Layer 5 of a small transformer language model trained on English Wikipedia (8 layers, counted from 0, width 96).
A neuron's activation on a vector x is GELU(gate . x) times (in . x), where the dot is the dot product.
The model reads these tokens: "es" " (" "W" "W" "C" " North" " American" " Ch" "amp" "ion" ")" " defeat" "ed" " R" "ic" " F" "la" "ir" " vi" "a" " D" "Q" " |" " S" "ing" "les" " match" " |" " 11"

The vector x that enters this layer's MLP at each token. A number n stands for (n - 500) times 0.0079.
0 "es": 679 482 541 612 555 377 261 491 615 648 253 357 256 590 434 307 621 433 375 241 506 416 255 488 589 489 380 446 480 527 598 563 245 411 568 521 512 442 324 780 454 700 545 581 550 677 571 447 417 416 306 776 608 391 595 450 597 503 457 518 325 596 552 374 702 724 493 529 429 595 390 628 442 688 282 645 557 249 369 587 574 534 443 411 593 563 482 602 553 703 393 265 555 373 683 559
1 " (": 556 355 414 403 517 506 496 274 577 636 428 605 461 731 577 411 447 309 446 389 576 379 468 551 390 452 520 470 488 381 832 462 420 390 681 532 547 614 442 735 377 691 506 565 465 613 694 541 311 311 244 710 518 398 362 453 604 419 604 427 214 657 379 330 786 524 302 528 298 721 498 353 519 573 403 392 435 367 343 359 520 611 410 453 498 718 487 687 590 796 396 264 339 331 513 444
2 "W": 460 343 778 323 433 552 472 375 570 562 339 509 604 470 695 445 618 655 519 103 660 525 318 589 346 478 532 604 561 672 646 592 407 553 462 300 362 796 564 635 429 149 589 620 444 542 573 590 298 167 546 655 535 437 536 434 368 579 463 520 425 609 474 533 721 513 351 363 511 636 521 297 743 643 425 539 500 535 538 470 401 615 729 462 584 581 340 625 687 628 520 304 457 392 367 324
3 "W": 292 341 828 442 550 497 323 352 340 480 566 461 501 488 566 501 694 690 391 320 423 474 258 470 398 516 624 750 644 459 385 614 542 587 459 296 386 517 539 502 590 165 497 471 536 469 400 548 480 325 657 628 383 439 605 444 361 587 345 423 574 551 505 522 528 369 311 447 651 327 535 319 554 515 379 547 414 520 596 505 379 707 970 553 476 502 410 480 539 589 602 164 396 543 457 502
4 "C": 327 366 612 352 516 209 372 387 407 357 518 479 419 611 416 437 648 504 474 538 376 551 421 369 436 472 475 747 537 401 516 470 423 427 559 494 355 396 404 573 460 293 576 460 615 587 546 385 390 462 597 669 492 400 558 503 441 610 389 304 453 602 454 589 664 325 289 580 655 385 575 244 538 585 222 438 444 502 505 502 544 613 966 508 436 456 520 364 384 591 502 23 460 437 527 527
5 " North": 350 376 636 612 621 594 406 593 453 340 428 379 323 775 410 492 547 503 637 449 531 460 568 604 549 716 412 633 541 628 511 620 344 421 563 638 393 568 339 634 533 694 409 462 311 418 494 307 378 391 533 576 617 542 567 554 415 578 440 389 463 562 769 473 764 691 281 442 555 476 462 362 556 798 216 379 381 576 614 398 515 677 777 463 461 590 426 624 335 511 563 185 588 236 526 629
6 " American": 335 583 551 670 485 325 321 558 624 526 469 520 430 823 268 532 493 517 338 412 377 386 590 593 622 629 414 723 587 668 647 553 415 382 404 399 532 641 490 581 559 717 470 584 304 399 268 460 544 628 322 612 524 382 568 458 490 573 392 331 461 541 541 645 737 612 290 508 571 466 532 368 630 880 135 484 480 320 526 516 609 663 761 431 533 606 452 720 365 580 583 296 549 349 544 881
7 " Ch": 400 488 598 614 520 401 377 783 534 586 309 484 702 690 469 310 598 627 709 331 502 393 424 480 460 610 180 679 651 685 480 467 427 330 407 757 316 723 427 850 503 334 431 634 569 415 647 361 257 436 497 498 672 428 450 460 524 646 582 545 373 770 575 486 805 816 380 548 559 542 387 339 495 633 403 409 534 381 429 470 611 603 434 493 521 640 511 732 574 395 548 401 706 390 274 361
8 "amp": 419 559 375 679 622 331 288 465 410 262 497 547 447 561 466 556 538 599 426 651 573 333 418 495 398 666 504 663 486 491 544 778 299 618 350 440 636 187 408 733 396 326 421 692 296 424 555 474 356 340 353 479 533 441 670 599 524 403 586 544 378 522 534 472 771 513 347 438 750 539 508 571 469 811 338 631 484 254 503 680 462 309 774 474 857 342 310 556 578 484 491 428 597 400 430 708
9 "ion": 625 522 550 555 584 375 269 423 517 446 385 492 463 546 294 595 372 539 515 341 470 320 375 603 610 713 553 722 531 467 607 675 256 347 594 601 504 215 307 723 409 543 422 558 316 532 535 731 296 380 244 605 461 224 627 463 572 546 441 336 483 294 480 666 619 571 354 424 612 646 451 569 518 450 264 526 491 250 508 703 613 521 727 458 507 508 419 576 628 551 646 379 664 246 585 735
10 ")": 646 251 471 497 541 610 383 383 591 685 315 419 538 627 515 388 329 424 514 345 521 533 490 559 628 526 195 486 379 424 759 589 418 207 603 520 387 467 360 563 354 684 473 524 518 697 511 452 321 477 501 719 545 405 666 390 455 572 300 238 369 572 536 186 478 780 390 606 373 590 420 322 530 422 396 568 454 376 438 403 496 650 658 413 491 452 592 678 611 665 433 211 594 363 667 460
11 " defeat": 607 188 515 370 734 316 537 583 619 459 295 392 516 717 638 508 443 372 395 447 484 375 435 427 580 570 359 398 379 530 421 571 318 506 415 507 447 478 392 546 599 500 582 535 826 482 483 469 375 605 299 658 619 178 492 307 472 591 452 641 472 423 620 390 709 955 334 487 351 617 370 224 374 631 480 651 286 472 410 557 693 529 419 491 456 535 315 530 355 563 465 331 584 368 795 607
12 "ed": 660 122 526 627 710 350 265 499 771 380 243 616 427 687 447 381 290 416 285 504 507 295 358 627 611 450 516 404 360 631 593 475 332 509 469 580 565 466 306 616 458 578 606 595 467 509 561 407 365 404 347 500 525 225 559 455 568 641 354 577 581 599 520 386 674 732 214 473 430 654 465 593 358 715 402 612 419 237 375 596 581 513 499 497 470 399 490 629 338 590 458 442 546 414 650 566
13 " R": 373 524 664 553 413 665 497 449 627 349 477 545 701 629 538 423 493 533 682 156 654 225 305 766 365 725 529 627 597 544 615 505 317 504 280 542 312 647 424 612 533 342 593 473 492 485 650 361 309 185 360 666 637 264 561 717 555 582 431 341 427 645 498 630 712 658 190 328 401 634 582 457 471 528 305 388 398 392 475 499 603 625 440 308 599 673 308 754 435 424 537 454 553 326 520 608
14 "ic": 380 390 273 535 584 422 425 521 392 486 612 607 573 426 377 431 556 612 665 587 274 227 578 604 517 444 528 693 592 439 304 665 300 683 391 154 432 698 406 668 487 328 436 671 390 718 396 343 559 507 382 431 523 549 595 464 282 755 399 374 486 537 501 663 660 428 303 534 558 575 378 442 457 562 453 498 715 426 448 786 499 363 895 369 597 570 633 388 572 483 673 328 694 423 366 555
15 " F": 267 419 629 594 393 598 222 403 503 606 210 639 558 619 368 398 648 715 509 442 468 416 488 479 242 718 398 740 467 522 675 642 470 417 293 607 584 527 466 778 461 419 576 544 444 569 547 577 270 435 365 490 566 474 361 672 638 565 410 585 438 515 461 537 719 575 188 418 556 694 392 336 633 499 386 668 524 435 444 457 695 531 590 373 409 537 504 771 502 519 798 278 586 551 282 265
16 "la": 360 482 551 478 682 198 282 469 555 477 573 308 526 341 582 464 417 606 622 670 542 498 463 298 514 508 740 656 481 362 696 469 385 440 443 504 559 306 451 507 472 311 435 614 476 660 570 638 466 217 381 423 436 347 517 603 514 746 243 280 359 573 412 464 744 486 261 415 580 642 345 469 617 405 303 678 610 321 438 661 464 648 735 447 408 288 368 733 667 486 595 282 559 548 230 317
17 "ir": 606 587 566 590 578 226 296 604 515 427 259 619 294 499 584 521 307 653 590 422 620 475 407 501 589 589 437 670 573 423 483 699 474 541 771 723 616 381 249 517 408 529 289 600 462 622 363 516 471 353 332 706 569 350 577 434 414 670 497 512 596 386 524 485 505 567 312 356 648 683 314 374 488 512 497 684 612 374 639 458 538 522 736 190 374 512 364 485 705 493 612 210 413 454 377 566
18 " vi": 479 405 353 419 588 275 349 377 641 577 433 398 601 534 438 355 364 375 617 402 274 367 424 354 400 696 419 572 420 374 544 595 232 198 427 702 528 535 410 413 378 408 390 535 547 666 383 444 316 495 394 327 492 340 535 426 193 616 477 662 341 623 390 477 802 641 325 550 367 735 455 409 528 646 367 509 286 335 347 552 578 554 272 315 479 567 348 729 634 634 419 330 586 572 554 520
19 "a": 620 299 617 385 569 260 232 487 677 320 361 456 405 464 619 571 391 536 379 327 353 188 362 394 528 358 610 617 481 636 647 658 293 622 476 645 602 624 226 536 414 679 441 595 384 746 389 468 474 483 264 403 459 321 608 499 548 526 443 493 392 566 501 472 587 752 500 353 494 706 314 578 526 727 369 538 422 243 392 479 386 617 553 405 687 512 535 603 740 621 527 447 555 546 524 340
20 " D": 393 481 710 396 504 590 461 402 557 390 430 675 672 660 445 575 635 587 653 346 607 397 399 695 356 664 436 500 554 561 703 629 254 587 231 767 473 707 376 787 492 512 565 723 514 590 549 405 327 275 323 645 609 242 515 543 525 672 410 519 418 586 514 799 684 699 307 462 339 795 413 411 567 420 280 447 359 383 448 516 635 604 449 455 586 582 551 705 652 390 402 327 586 496 416 411
21 "Q": 155 484 820 530 672 411 501 534 426 472 642 579 525 591 338 592 783 689 447 353 357 389 440 278 491 497 411 675 447 633 404 543 533 606 273 393 424 497 408 557 487 182 447 526 606 281 412 580 446 643 318 546 454 376 540 505 612 585 547 377 473 713 609 581 691 650 38 621 695 477 490 508 563 584 325 547 558 306 423 681 438 536 790 487 325 426 510 258 473 480 513 287 383 462 667 555
22 " |": 391 323 423 472 721 543 473 443 626 539 606 573 493 548 541 396 623 459 465 487 598 401 417 381 752 359 354 356 379 513 628 362 627 367 481 370 444 578 345 568 425 599 496 561 593 491 520 382 385 416 327 764 464 345 500 614 414 430 446 204 480 613 567 212 550 627 205 536 548 498 281 398 549 363 501 414 314 443 493 532 650 554 607 424 340 493 464 622 437 491 373 111 594 225 556 401
23 " S": 444 494 616 478 366 508 593 420 628 475 508 544 567 513 537 415 686 453 683 281 661 268 436 581 366 489 453 446 516 505 544 501 426 847 405 285 401 672 212 835 414 364 595 580 521 593 671 212 464 279 513 769 661 452 477 517 540 685 531 511 465 520 486 377 802 689 285 585 358 706 452 413 604 558 444 465 360 379 402 472 663 515 476 452 358 594 426 613 358 700 617 338 542 373 494 530
24 "ing": 402 453 546 753 570 348 334 530 475 489 464 400 380 510 398 528 480 719 371 445 487 337 486 726 365 463 457 630 342 603 382 567 289 773 584 127 566 469 401 576 646 532 683 597 253 286 462 383 457 573 359 617 514 339 466 479 332 594 416 603 608 523 469 484 824 746 173 628 582 601 645 490 688 632 572 490 614 390 391 544 429 389 527 231 543 422 558 467 601 592 519 368 574 352 400 589
25 "les": 379 596 539 522 563 276 199 580 416 732 385 510 484 521 437 372 508 507 421 473 621 337 433 537 621 417 394 572 529 641 447 432 255 418 383 436 433 480 407 661 552 686 306 517 419 456 514 505 447 473 273 796 657 358 705 633 529 703 367 353 421 615 678 345 564 434 377 424 614 589 656 598 490 622 268 540 533 164 470 635 447 434 603 379 334 521 459 644 580 709 651 355 517 239 577 585
26 " match": 728 452 626 426 598 398 447 592 543 801 357 308 472 705 501 507 365 618 452 278 596 487 382 363 513 583 210 474 525 635 473 442 426 352 359 600 546 449 536 694 497 624 467 390 681 429 660 540 593 506 359 806 625 361 521 328 574 646 487 688 371 429 553 260 831 739 320 358 602 747 554 371 435 684 341 667 430 497 474 622 572 503 403 453 500 524 143 726 562 684 495 340 462 407 789 604
27 " |": 656 190 491 452 742 558 409 390 733 713 372 569 493 530 526 311 624 416 398 450 636 285 255 421 651 413 308 388 412 549 736 401 610 321 546 458 451 488 317 647 336 586 475 609 563 474 557 387 413 332 442 767 465 388 643 395 640 463 513 235 512 779 617 234 489 650 304 624 349 635 290 418 448 522 423 485 339 427 429 536 718 593 487 508 474 458 494 569 493 610 308 316 575 408 524 493
28 " 11": 677 420 492 349 487 486 507 471 680 731 525 510 565 483 412 358 458 501 302 381 698 317 265 705 277 350 429 557 747 610 567 309 510 626 473 323 477 579 398 525 520 683 557 606 591 437 382 308 471 481 400 735 454 396 523 450 353 479 624 163 440 578 683 527 606 703 266 484 349 720 288 471 440 538 404 654 197 324 472 595 679 674 422 501 441 601 283 440 450 522 334 315 606 400 658 690

Each question shows the input weights of one neuron of the MLP. A number n stands for (n - 500) times 0.0015.

n251 gate: 463 458 593 508 567 384 436 370 330 462 485 491 442 388 622 334 390 540 529 608 581 660 659 580 455 473 572 455 611 512 494 539 577 588 620 349 500 592 631 401 335 461 491 488 716 605 509 645 611 431 680 448 482 467 634 497 458 732 500 389 330 441 456 336 610 485 491 470 638 733 605 644 658 491 518 465 421 541 550 385 566 473 509 476 718 451 461 464 527 555 703 643 515 393 500 639
n251 in: 467 533 549 662 443 529 787 612 640 699 539 533 290 473 481 292 458 446 474 323 575 362 343 490 238 533 415 477 549 545 490 550 345 556 481 319 311 562 462 323 350 394 481 493 466 533 441 411 441 655 613 374 468 336 562 500 307 500 602 468 642 526 335 381 555 490 539 487 412 255 448 520 621 536 497 377 460 698 423 458 333 517 662 386 458 481 314 467 591 580 483 479 446 543 436 687
Which token does this neuron like most? 2 "W"

n368 gate: 477 587 549 567 794 490 523 467 642 564 305 578 630 409 513 455 697 657 577 536 539 456 539 449 434 464 529 503 621 400 497 196 638 550 478 436 371 668 673 330 630 427 522 415 456 575 591 467 595 595 245 487 680 500 354 566 549 606 621 417 382 247 542 427 506 550 604 467 534 470 386 719 688 575 581 563 520 527 388 471 444 467 632 643 519 509 652 310 471 540 526 521 580 470 592 311
n368 in: 404 580 493 437 589 517 459 412 568 536 490 704 507 378 614 570 336 479 457 768 480 673 281 563 670 342 554 369 453 440 477 319 386 445 388 490 493 320 595 510 418 510 394 588 340 760 643 639 426 507 760 568 500 319 580 456 396 404 484 507 530 487 404 449 523 718 614 574 476 558 618 359 567 460 393 668 306 412 735 543 473 619 447 510 303 555 473 419 547 605 531 358 684 479 599 630
On which token does it fire most, and how strongly? 22 " |", at about 1

n5 gate: 371 491 560 491 307 422 529 475 426 596 638 713 368 539 466 572 437 523 451 406 541 506 437 410 363 572 484 611 478 624 481 388 652 471 515 345 356 500 566 412 404 404 389 307 633 703 397 376 547 506 628 551 506 664 403 589 538 545 340 577 593 463 295 398 541 398 487 519 510 271 528 513 431 516 259 518 360 411 621 432 500 672 512 513 770 411 599 516 612 519 363 585 475 333 691 521
n5 in: 271 599 569 661 560 668 437 552 444 398 790 500 437 618 376 592 383 379 395 555 500 479 455 657 556 548 528 330 493 449 562 549 443 528 276 401 473 370 309 331 549 370 371 375 471 368 538 249 500 483 521 587 510 507 404 521 476 472 561 335 419 320 626 476 363 489 476 355 479 295 586 649 490 538 490 497 510 417 453 527 510 423 572 442 380 507 749 552 490 517 399 264 426 934 315 460
Which token does this neuron like most? 3 "W"

n92 gate: 641 437 434 601 518 584 500 282 460 447 518 563 604 512 584 577 473 432 453 347 464 488 572 654 491 491 605 638 370 533 467 622 488 460 497 530 619 649 763 545 482 497 415 563 392 361 551 424 428 424 555 497 464 545 491 430 742 460 509 506 591 479 388 549 712 457 613 698 512 399 365 461 524 362 443 367 497 484 742 680 419 461 488 682 306 628 439 539 494 573 369 474 532 693 386 416
n92 in: 308 527 539 675 549 530 786 341 533 603 554 539 518 485 613 574 533 417 573 387 515 463 398 400 343 634 563 524 530 471 581 558 623 391 392 556 470 604 525 434 396 461 556 527 667 674 476 406 584 455 637 421 426 276 366 401 527 537 523 497 521 427 391 491 429 579 411 303 552 488 548 326 773 488 396 454 551 425 682 570 569 563 527 598 390 419 427 455 556 597 657 348 620 500 471 572
On which token does it fire most, and how strongly? 2 "W", at about 4.7

n381 gate: 334 500 533 517 451 455 577 688 332 423 284 386 448 559 360 554 389 429 568 578 560 361 512 500 500 599 633 500 488 562 470 546 208 613 662 527 578 566 434 373 488 601 497 415 593 424 470 564 618 436 460 653 536 497 416 646 677 405 459 344 506 408 420 381 431 558 458 461 416 555 744 572 455 575 503 471 500 601 391 671 527 549 557 587 452 547 365 642 458 546 479 536 214 623 600 605
n381 in: 591 418 549 566 447 518 516 398 413 551 457 564 394 640 470 229 527 361 515 521 469 383 700 573 628 586 374 491 549 724 626 444 522 372 256 545 503 503 510 408 616 366 407 367 659 447 537 438 592 531 513 366 479 451 527 419 485 509 557 521 581 419 651 643 552 491 402 362 655 695 586 398 338 583 396 512 429 741 539 533 642 633 527 494 524 527 453 420 735 575 590 450 554 641 557 354
On which token does it fire most, and how strongly? 26 " match", at about 7.9

n158 gate: 337 426 583 489 476 471 539 458 401 497 550 385 566 389 506 623 532 470 494 592 598 473 568 439 635 319 345 429 470 518 574 536 421 512 581 708 374 521 491 450 521 578 622 497 405 697 391 374 408 482 533 509 418 586 476 641 467 548 471 543 488 488 684 566 559 590 580 506 668 636 298 405 656 684 541 454 407 395 710 340 616 398 359 556 541 319 605 393 385 512 551 391 512 712 436 618
n158 in: 500 535 527 366 494 331 413 503 312 586 535 553 569 375 474 538 381 404 669 532 678 461 515 422 450 456 512 371 432 428 494 235 554 521 399 442 459 326 399 538 473 458 566 459 612 509 418 302 553 459 590 568 546 573 354 515 594 470 529 646 437 468 639 681 631 577 465 447 554 476 359 512 576 526 550 458 289 439 333 630 462 651 561 453 485 619 601 362 654 542 726 500 466 326 526 457
Its two highest activations, in order, are on tokens 23 " S", 4 "C"

n86 gate: 278 510 606 476 585 433 627 641 578 400 430 385 507 530 686 541 332 474 509 411 468 405 382 626 390 656 462 570 561 472 624 468 526 555 362 327 532 497 433 289 653 587 334 503 579 426 560 429 609 352 562 245 692 631 367 629 522 513 413 372 415 484 516 574 513 685 313 583 369 428 717 346 459 305 564 497 406 397 440 437 634 400 585 582 363 426 393 500 525 506 487 666 572 490 541 404
n86 in: 539 514 581 657 565 458 600 351 475 500 539 605 378 478 357 368 566 457 411 525 665 594 504 431 219 686 454 479 507 296 493 297 590 539 531 299 392 503 361 493 414 625 441 507 580 652 455 500 363 634 486 770 517 216 322 539 451 597 407 562 541 583 379 667 301 375 580 444 478 572 282 697 493 398 566 463 333 573 779 665 535 411 500 406 531 561 489 331 674 504 582 435 311 407 325 500
Which token does this neuron like most? 28 " 11"

n154 gate: 445 421 676 637 585 408 617 696 322 328 494 475 481 530 552 247 383 490 450 570 475 650 238 321 455 481 516 538 554 447 452 600 644 445 503 519 592 532 434 643 500 600 588 490 553 426 525 455 618 381 445 355 544 650 478 413 475 484 578 376 475 394 503 648 541 523 500 338 762 291 612 366 395 401 544 356 506 417 581 372 535 539 308 437 624 519 629 532 301 374 542 400 544 513 600 321
n154 in: 463 358 520 376 520 623 289 712 449 451 567 523 660 455 584 513 444 438 330 413 394 709 390 359 456 387 296 497 564 444 493 639 589 392 503 543 328 335 663 560 367 422 539 580 483 446 619 423 447 564 324 405 355 410 527 493 616 476 611 367 464 631 497 571 583 355 417 543 589 370 430 513 450 563 583 397 638 267 484 696 430 493 517 527 679 581 385 831 344 564 676 504 490 725 464 555
Its three highest activations, in order, are on tokens 7 " Ch", 4 "C", 3 "W"

n382 gate: 406 465 647 547 458 595 490 385 332 304 510 484 303 322 638 371 607 572 565 475 481 510 494 700 584 249 602 497 481 506 617 587 516 529 678 594 396 657 550 436 500 677 534 583 392 586 582 519 443 353 561 413 535 684 484 561 323 335 525 602 397 441 547 596 503 416 475 443 405 597 544 529 516 725 557 378 494 593 310 466 758 436 387 601 630 491 387 557 535 400 410 672 556 536 550 687
n382 in: 504 375 433 362 606 305 523 694 414 547 537 600 398 738 521 485 662 519 677 419 666 697 552 449 534 422 723 455 381 599 511 283 188 429 518 372 427 687 585 393 591 579 500 515 462 623 592 649 415 686 398 466 438 570 434 739 559 342 554 731 602 493 744 395 581 414 437 737 222 360 444 659 482 641 408 404 601 392 540 634 585 522 668 375 423 679 545 608 452 489 444 524 518 492 348 704
Which token does this neuron like most? 5 " North"

n99 gate: 517 613 510 442 537 464 294 507 593 295 432 481 493 706 604 681 633 329 452 324 295 600 546 471 573 282 490 242 326 664 568 424 497 675 324 477 403 287 385 523 510 394 398 326 328 457 403 520 516 352 543 437 703 536 451 585 448 610 405 516 628 522 349 612 409 583 510 441 554 490 493 523 698 581 484 371 573 510 577 474 441 500 274 571 542 513 563 421 396 371 414 581 481 643 459 519
n99 in: 443 452 486 574 716 600 599 472 539 633 469 493 549 579 393 424 514 742 568 521 497 646 542 592 402 233 514 340 490 466 510 598 314 447 439 442 497 627 641 621 610 465 558 364 658 434 552 595 399 619 454 349 325 708 493 570 507 564 442 422 565 483 592 475 652 736 379 770 468 496 545 472 172 628 455 403 588 543 640 674 371 430 462 342 379 389 373 758 631 496 342 658 490 507 314 560
On which token does it fire most, and how strongly? 12 "ed", at about 1

n300 gate: 636 506 473 407 503 599 435 670 558 645 455 341 485 544 535 515 278 379 541 494 425 525 551 485 466 458 627 421 706 533 407 601 677 417 503 464 488 572 742 449 525 445 414 461 344 284 602 427 694 509 472 393 604 657 473 631 434 626 468 532 559 473 497 451 635 573 530 681 646 596 437 524 449 569 503 398 329 336 426 473 621 412 667 644 371 673 555 461 623 546 479 467 373 349 435 494
n300 in: 644 577 606 436 666 700 463 609 588 456 449 354 521 438 532 548 539 611 488 698 482 716 497 530 546 476 527 368 593 506 569 622 565 378 521 660 664 622 653 578 723 433 326 503 574 542 339 382 557 288 613 561 393 533 452 506 392 521 576 488 426 473 595 436 583 375 494 602 472 531 386 611 407 569 590 361 291 444 538 426 491 524 619 431 461 506 406 563 446 521 448 425 529 215 611 512
On which token does it fire most, and how strongly? 5 " North", at about 3.5

n374 gate: 537 373 480 396 456 497 490 480 410 474 490 480 680 381 617 438 510 651 728 314 549 487 461 442 308 363 493 710 586 468 386 374 618 400 718 426 468 675 449 487 493 613 545 747 686 451 555 401 474 602 463 450 451 598 370 341 431 600 398 398 664 269 397 215 370 543 601 680 709 550 490 562 357 569 507 465 387 514 439 394 375 457 506 523 572 443 636 480 435 401 457 539 510 660 494 361
n374 in: 336 504 566 554 522 427 574 603 737 382 547 573 530 508 585 399 576 406 450 598 373 436 522 514 555 332 559 332 430 529 409 326 707 226 267 478 688 533 519 434 586 404 471 687 428 606 543 574 569 338 403 433 540 482 638 485 358 381 628 496 651 360 493 515 431 478 515 391 222 623 252 566 438 551 435 591 578 652 647 464 383 150 551 540 435 436 481 742 659 312 600 223 518 306 436 715
Which token does this neuron like most? 14 "ic"

n345 gate: 430 506 456 570 484 594 267 522 452 614 588 491 350 503 561 516 478 484 368 284 672 642 362 407 367 528 506 494 421 417 494 462 642 614 608 537 385 674 614 403 567 478 623 380 432 894 460 487 337 588 490 589 404 503 525 472 584 407 531 442 719 485 661 367 612 646 484 525 503 638 447 506 463 553 410 394 598 480 472 583 384 231 522 603 459 567 446 305 428 643 583 500 531 506 445 530
n345 in: 570 481 707 503 664 373 600 332 563 583 624 383 420 497 826 484 471 634 567 604 637 500 376 252 467 373 510 513 474 610 500 487 584 497 686 506 656 597 595 696 567 427 580 313 422 556 390 408 435 632 394 536 623 650 663 418 425 430 500 439 571 558 329 530 377 394 513 549 463 654 418 490 409 235 581 629 328 500 628 407 520 526 445 565 708 567 527 405 438 454 583 394 618 557 542 551
On which token does it fire most, and how strongly? 28 " 11", at about 1.8

n33 gate: 535 546 735 560 465 518 428 630 372 515 438 543 456 583 536 405 901 446 325 531 472 728 518 631 488 525 423 559 444 470 525 553 627 562 657 470 567 451 394 386 651 684 412 485 646 404 567 652 707 354 487 525 476 506 632 578 463 613 461 488 370 509 445 805 626 566 488 478 443 396 463 519 620 531 426 559 553 667 449 473 639 581 457 552 567 506 466 664 524 562 431 403 401 516 488 592
n33 in: 519 571 500 621 361 515 506 466 676 615 494 534 522 558 356 482 657 443 482 481 432 522 416 506 353 481 506 543 385 555 444 763 672 704 567 747 555 420 426 494 563 591 479 444 276 301 454 394 478 385 569 534 512 441 469 537 414 607 322 551 476 585 372 631 408 550 405 627 529 396 543 621 506 568 263 703 481 626 476 421 692 625 665 528 485 632 472 540 549 272 450 554 515 560 518 614
Its two highest activations, in order, are on tokens 6 " American", 5 " North"

n46 gate: 467 542 582 311 443 445 573 391 450 426 585 676 543 497 551 682 455 365 612 725 591 500 281 697 563 373 530 546 424 213 536 440 429 301 619 500 558 341 606 529 617 483 455 375 449 431 481 460 543 556 560 692 500 500 451 483 715 570 618 554 368 612 529 603 490 473 341 484 557 490 503 421 350 595 474 506 477 377 359 555 579 652 759 493 621 684 779 411 383 609 404 504 606 520 577 491
n46 in: 454 364 524 580 491 497 461 380 603 445 328 538 494 549 532 615 503 353 474 426 524 579 461 696 452 378 762 622 554 427 521 473 393 536 529 444 518 579 497 509 352 575 564 467 537 703 524 482 426 569 485 470 415 518 527 629 420 667 515 381 617 488 506 605 311 401 509 355 521 454 586 554 450 515 722 366 557 336 678 354 375 599 350 479 657 382 467 503 476 512 663 535 727 373 436 626
Which token does this neuron like most? 9 "ion"

n237 gate: 350 288 371 520 362 332 743 326 570 620 491 556 765 480 339 425 503 500 500 419 694 445 516 413 570 444 384 475 519 608 494 452 565 389 420 614 603 491 582 647 548 481 580 733 419 478 590 671 701 554 599 637 351 594 634 491 603 388 387 469 623 562 494 497 578 395 565 472 526 564 494 641 612 597 637 461 427 471 432 546 604 339 512 621 394 491 471 409 544 487 583 534 365 478 325 364
n237 in: 630 772 493 333 590 494 457 615 434 455 373 646 590 608 462 574 341 396 395 415 497 480 353 227 609 441 422 441 359 542 565 348 577 493 471 381 406 432 446 239 487 490 439 461 705 317 377 434 523 648 510 447 526 386 678 411 581 344 452 437 311 730 532 701 620 348 328 601 540 513 386 503 597 344 597 632 559 439 426 462 539 632 519 513 458 506 513 474 574 622 437 574 529 603 398 528
Which token does this neuron like most? 27 " |"

n297 gate: 521 330 560 517 598 536 573 530 421 382 341 458 515 435 578 420 452 676 515 542 611 512 614 538 397 563 275 407 584 470 482 360 512 467 506 417 619 497 512 554 576 582 391 663 339 494 384 388 302 563 479 357 349 548 434 588 410 418 269 529 459 456 515 561 429 527 613 572 488 439 509 455 396 374 431 627 464 425 235 453 425 403 438 220 479 471 540 524 542 500 552 796 453 463 482 332
n297 in: 454 386 564 466 460 395 509 436 604 310 512 452 562 516 614 461 443 469 376 437 627 432 515 312 448 497 464 379 549 351 530 509 319 598 438 506 593 638 418 355 596 475 515 509 628 451 581 347 506 671 546 469 386 440 452 396 596 571 538 326 441 776 595 420 518 454 518 385 631 435 588 515 620 436 491 523 271 604 334 672 609 512 401 497 488 274 414 379 326 555 656 575 618 451 385 453
Its three highest activations, in order, are on tokens 19 "a", 12 "ed", 17 "ir"

n281 gate: 471 456 651 556 454 310 325 519 529 544 459 478 571 315 685 535 655 408 400 414 525 778 506 431 526 376 500 324 698 428 449 590 402 590 634 528 576 345 503 465 591 374 628 602 661 679 579 342 624 339 581 535 541 557 342 580 675 653 416 429 609 319 629 535 500 455 563 713 497 591 395 423 548 462 421 534 545 553 581 422 494 307 604 459 456 333 610 433 427 477 413 427 441 591 609 574
n281 in: 691 602 383 569 408 503 477 302 444 437 551 599 316 397 525 561 593 530 667 722 359 612 420 506 305 426 590 490 642 544 487 467 407 337 481 579 385 618 296 503 530 373 513 406 576 426 519 367 606 477 317 696 354 529 532 477 545 589 619 274 639 598 481 493 577 653 542 719 603 500 542 639 663 526 382 534 493 554 453 579 606 481 736 516 503 431 409 662 283 542 520 657 428 533 500 484
On which token does it fire most, and how strongly? 4 "C", at about 8.1

n285 gate: 352 543 450 425 450 503 447 478 544 452 577 451 296 407 712 353 359 395 346 432 466 291 432 409 584 374 426 429 432 564 543 378 627 344 364 658 512 442 664 642 469 497 430 605 529 528 405 497 460 217 509 587 476 438 353 553 325 409 503 533 570 651 546 450 408 631 521 423 522 396 657 457 577 272 604 568 622 255 476 494 506 394 369 518 629 569 563 590 378 531 466 587 425 469 530 381
n285 in: 577 604 600 413 648 536 577 506 527 571 335 620 571 531 357 631 616 413 291 503 539 611 726 372 692 461 440 609 630 494 587 479 336 530 515 414 557 673 597 344 399 463 530 316 469 548 470 388 509 400 378 290 655 536 434 594 542 518 582 471 468 521 367 403 617 601 655 485 472 411 518 464 536 419 288 538 448 522 527 462 391 634 435 670 620 477 295 482 369 533 463 575 474 558 409 509
Which token does this neuron like most? 1 " ("

n235 gate: 418 588 530 547 521 535 600 539 461 573 423 476 754 475 445 559 571 592 352 743 506 479 464 427 464 503 521 405 437 477 378 500 583 491 535 444 544 594 367 402 688 545 579 500 549 506 574 497 467 467 397 440 515 438 583 805 482 539 488 329 354 424 368 803 476 476 441 512 595 494 283 562 562 583 476 491 296 491 541 628 321 449 644 317 453 607 581 503 606 431 623 674 494 473 488 428
n235 in: 599 463 555 460 652 597 579 437 683 483 503 483 462 212 514 361 563 615 447 551 434 518 526 534 378 729 503 402 753 841 503 500 482 416 421 412 625 579 467 397 471 372 444 552 518 468 511 546 434 555 570 280 404 380 400 364 517 535 508 536 424 556 548 445 486 454 568 400 432 515 480 652 514 474 537 478 465 494 517 612 397 503 367 588 571 494 541 480 389 590 535 388 679 608 503 555
On which token does it fire most, and how strongly? 17 "ir", at about 0.46

n42 gate: 605 411 543 420 758 447 591 617 392 679 576 599 581 541 465 635 563 633 620 272 543 435 676 588 332 474 480 640 427 572 675 487 377 510 549 585 500 654 666 82 601 440 412 490 459 407 602 560 477 433 490 487 267 483 523 420 556 294 286 529 471 467 422 487 678 453 579 646 435 612 331 404 408 450 503 583 363 497 487 601 530 647 454 460 526 529 466 437 457 493 245 651 500 517 445 478
n42 in: 470 578 526 509 386 432 483 493 390 555 621 621 610 765 484 406 308 436 577 343 408 372 451 519 696 572 451 477 391 513 366 543 544 693 516 727 445 542 640 552 557 590 539 447 439 559 480 245 510 322 653 503 513 795 379 371 562 547 462 637 497 365 284 447 461 593 562 644 776 550 635 487 516 589 507 481 520 534 365 471 635 517 468 542 624 382 380 592 692 659 463 553 497 654 369 560
Which token does this neuron like most? 18 " vi"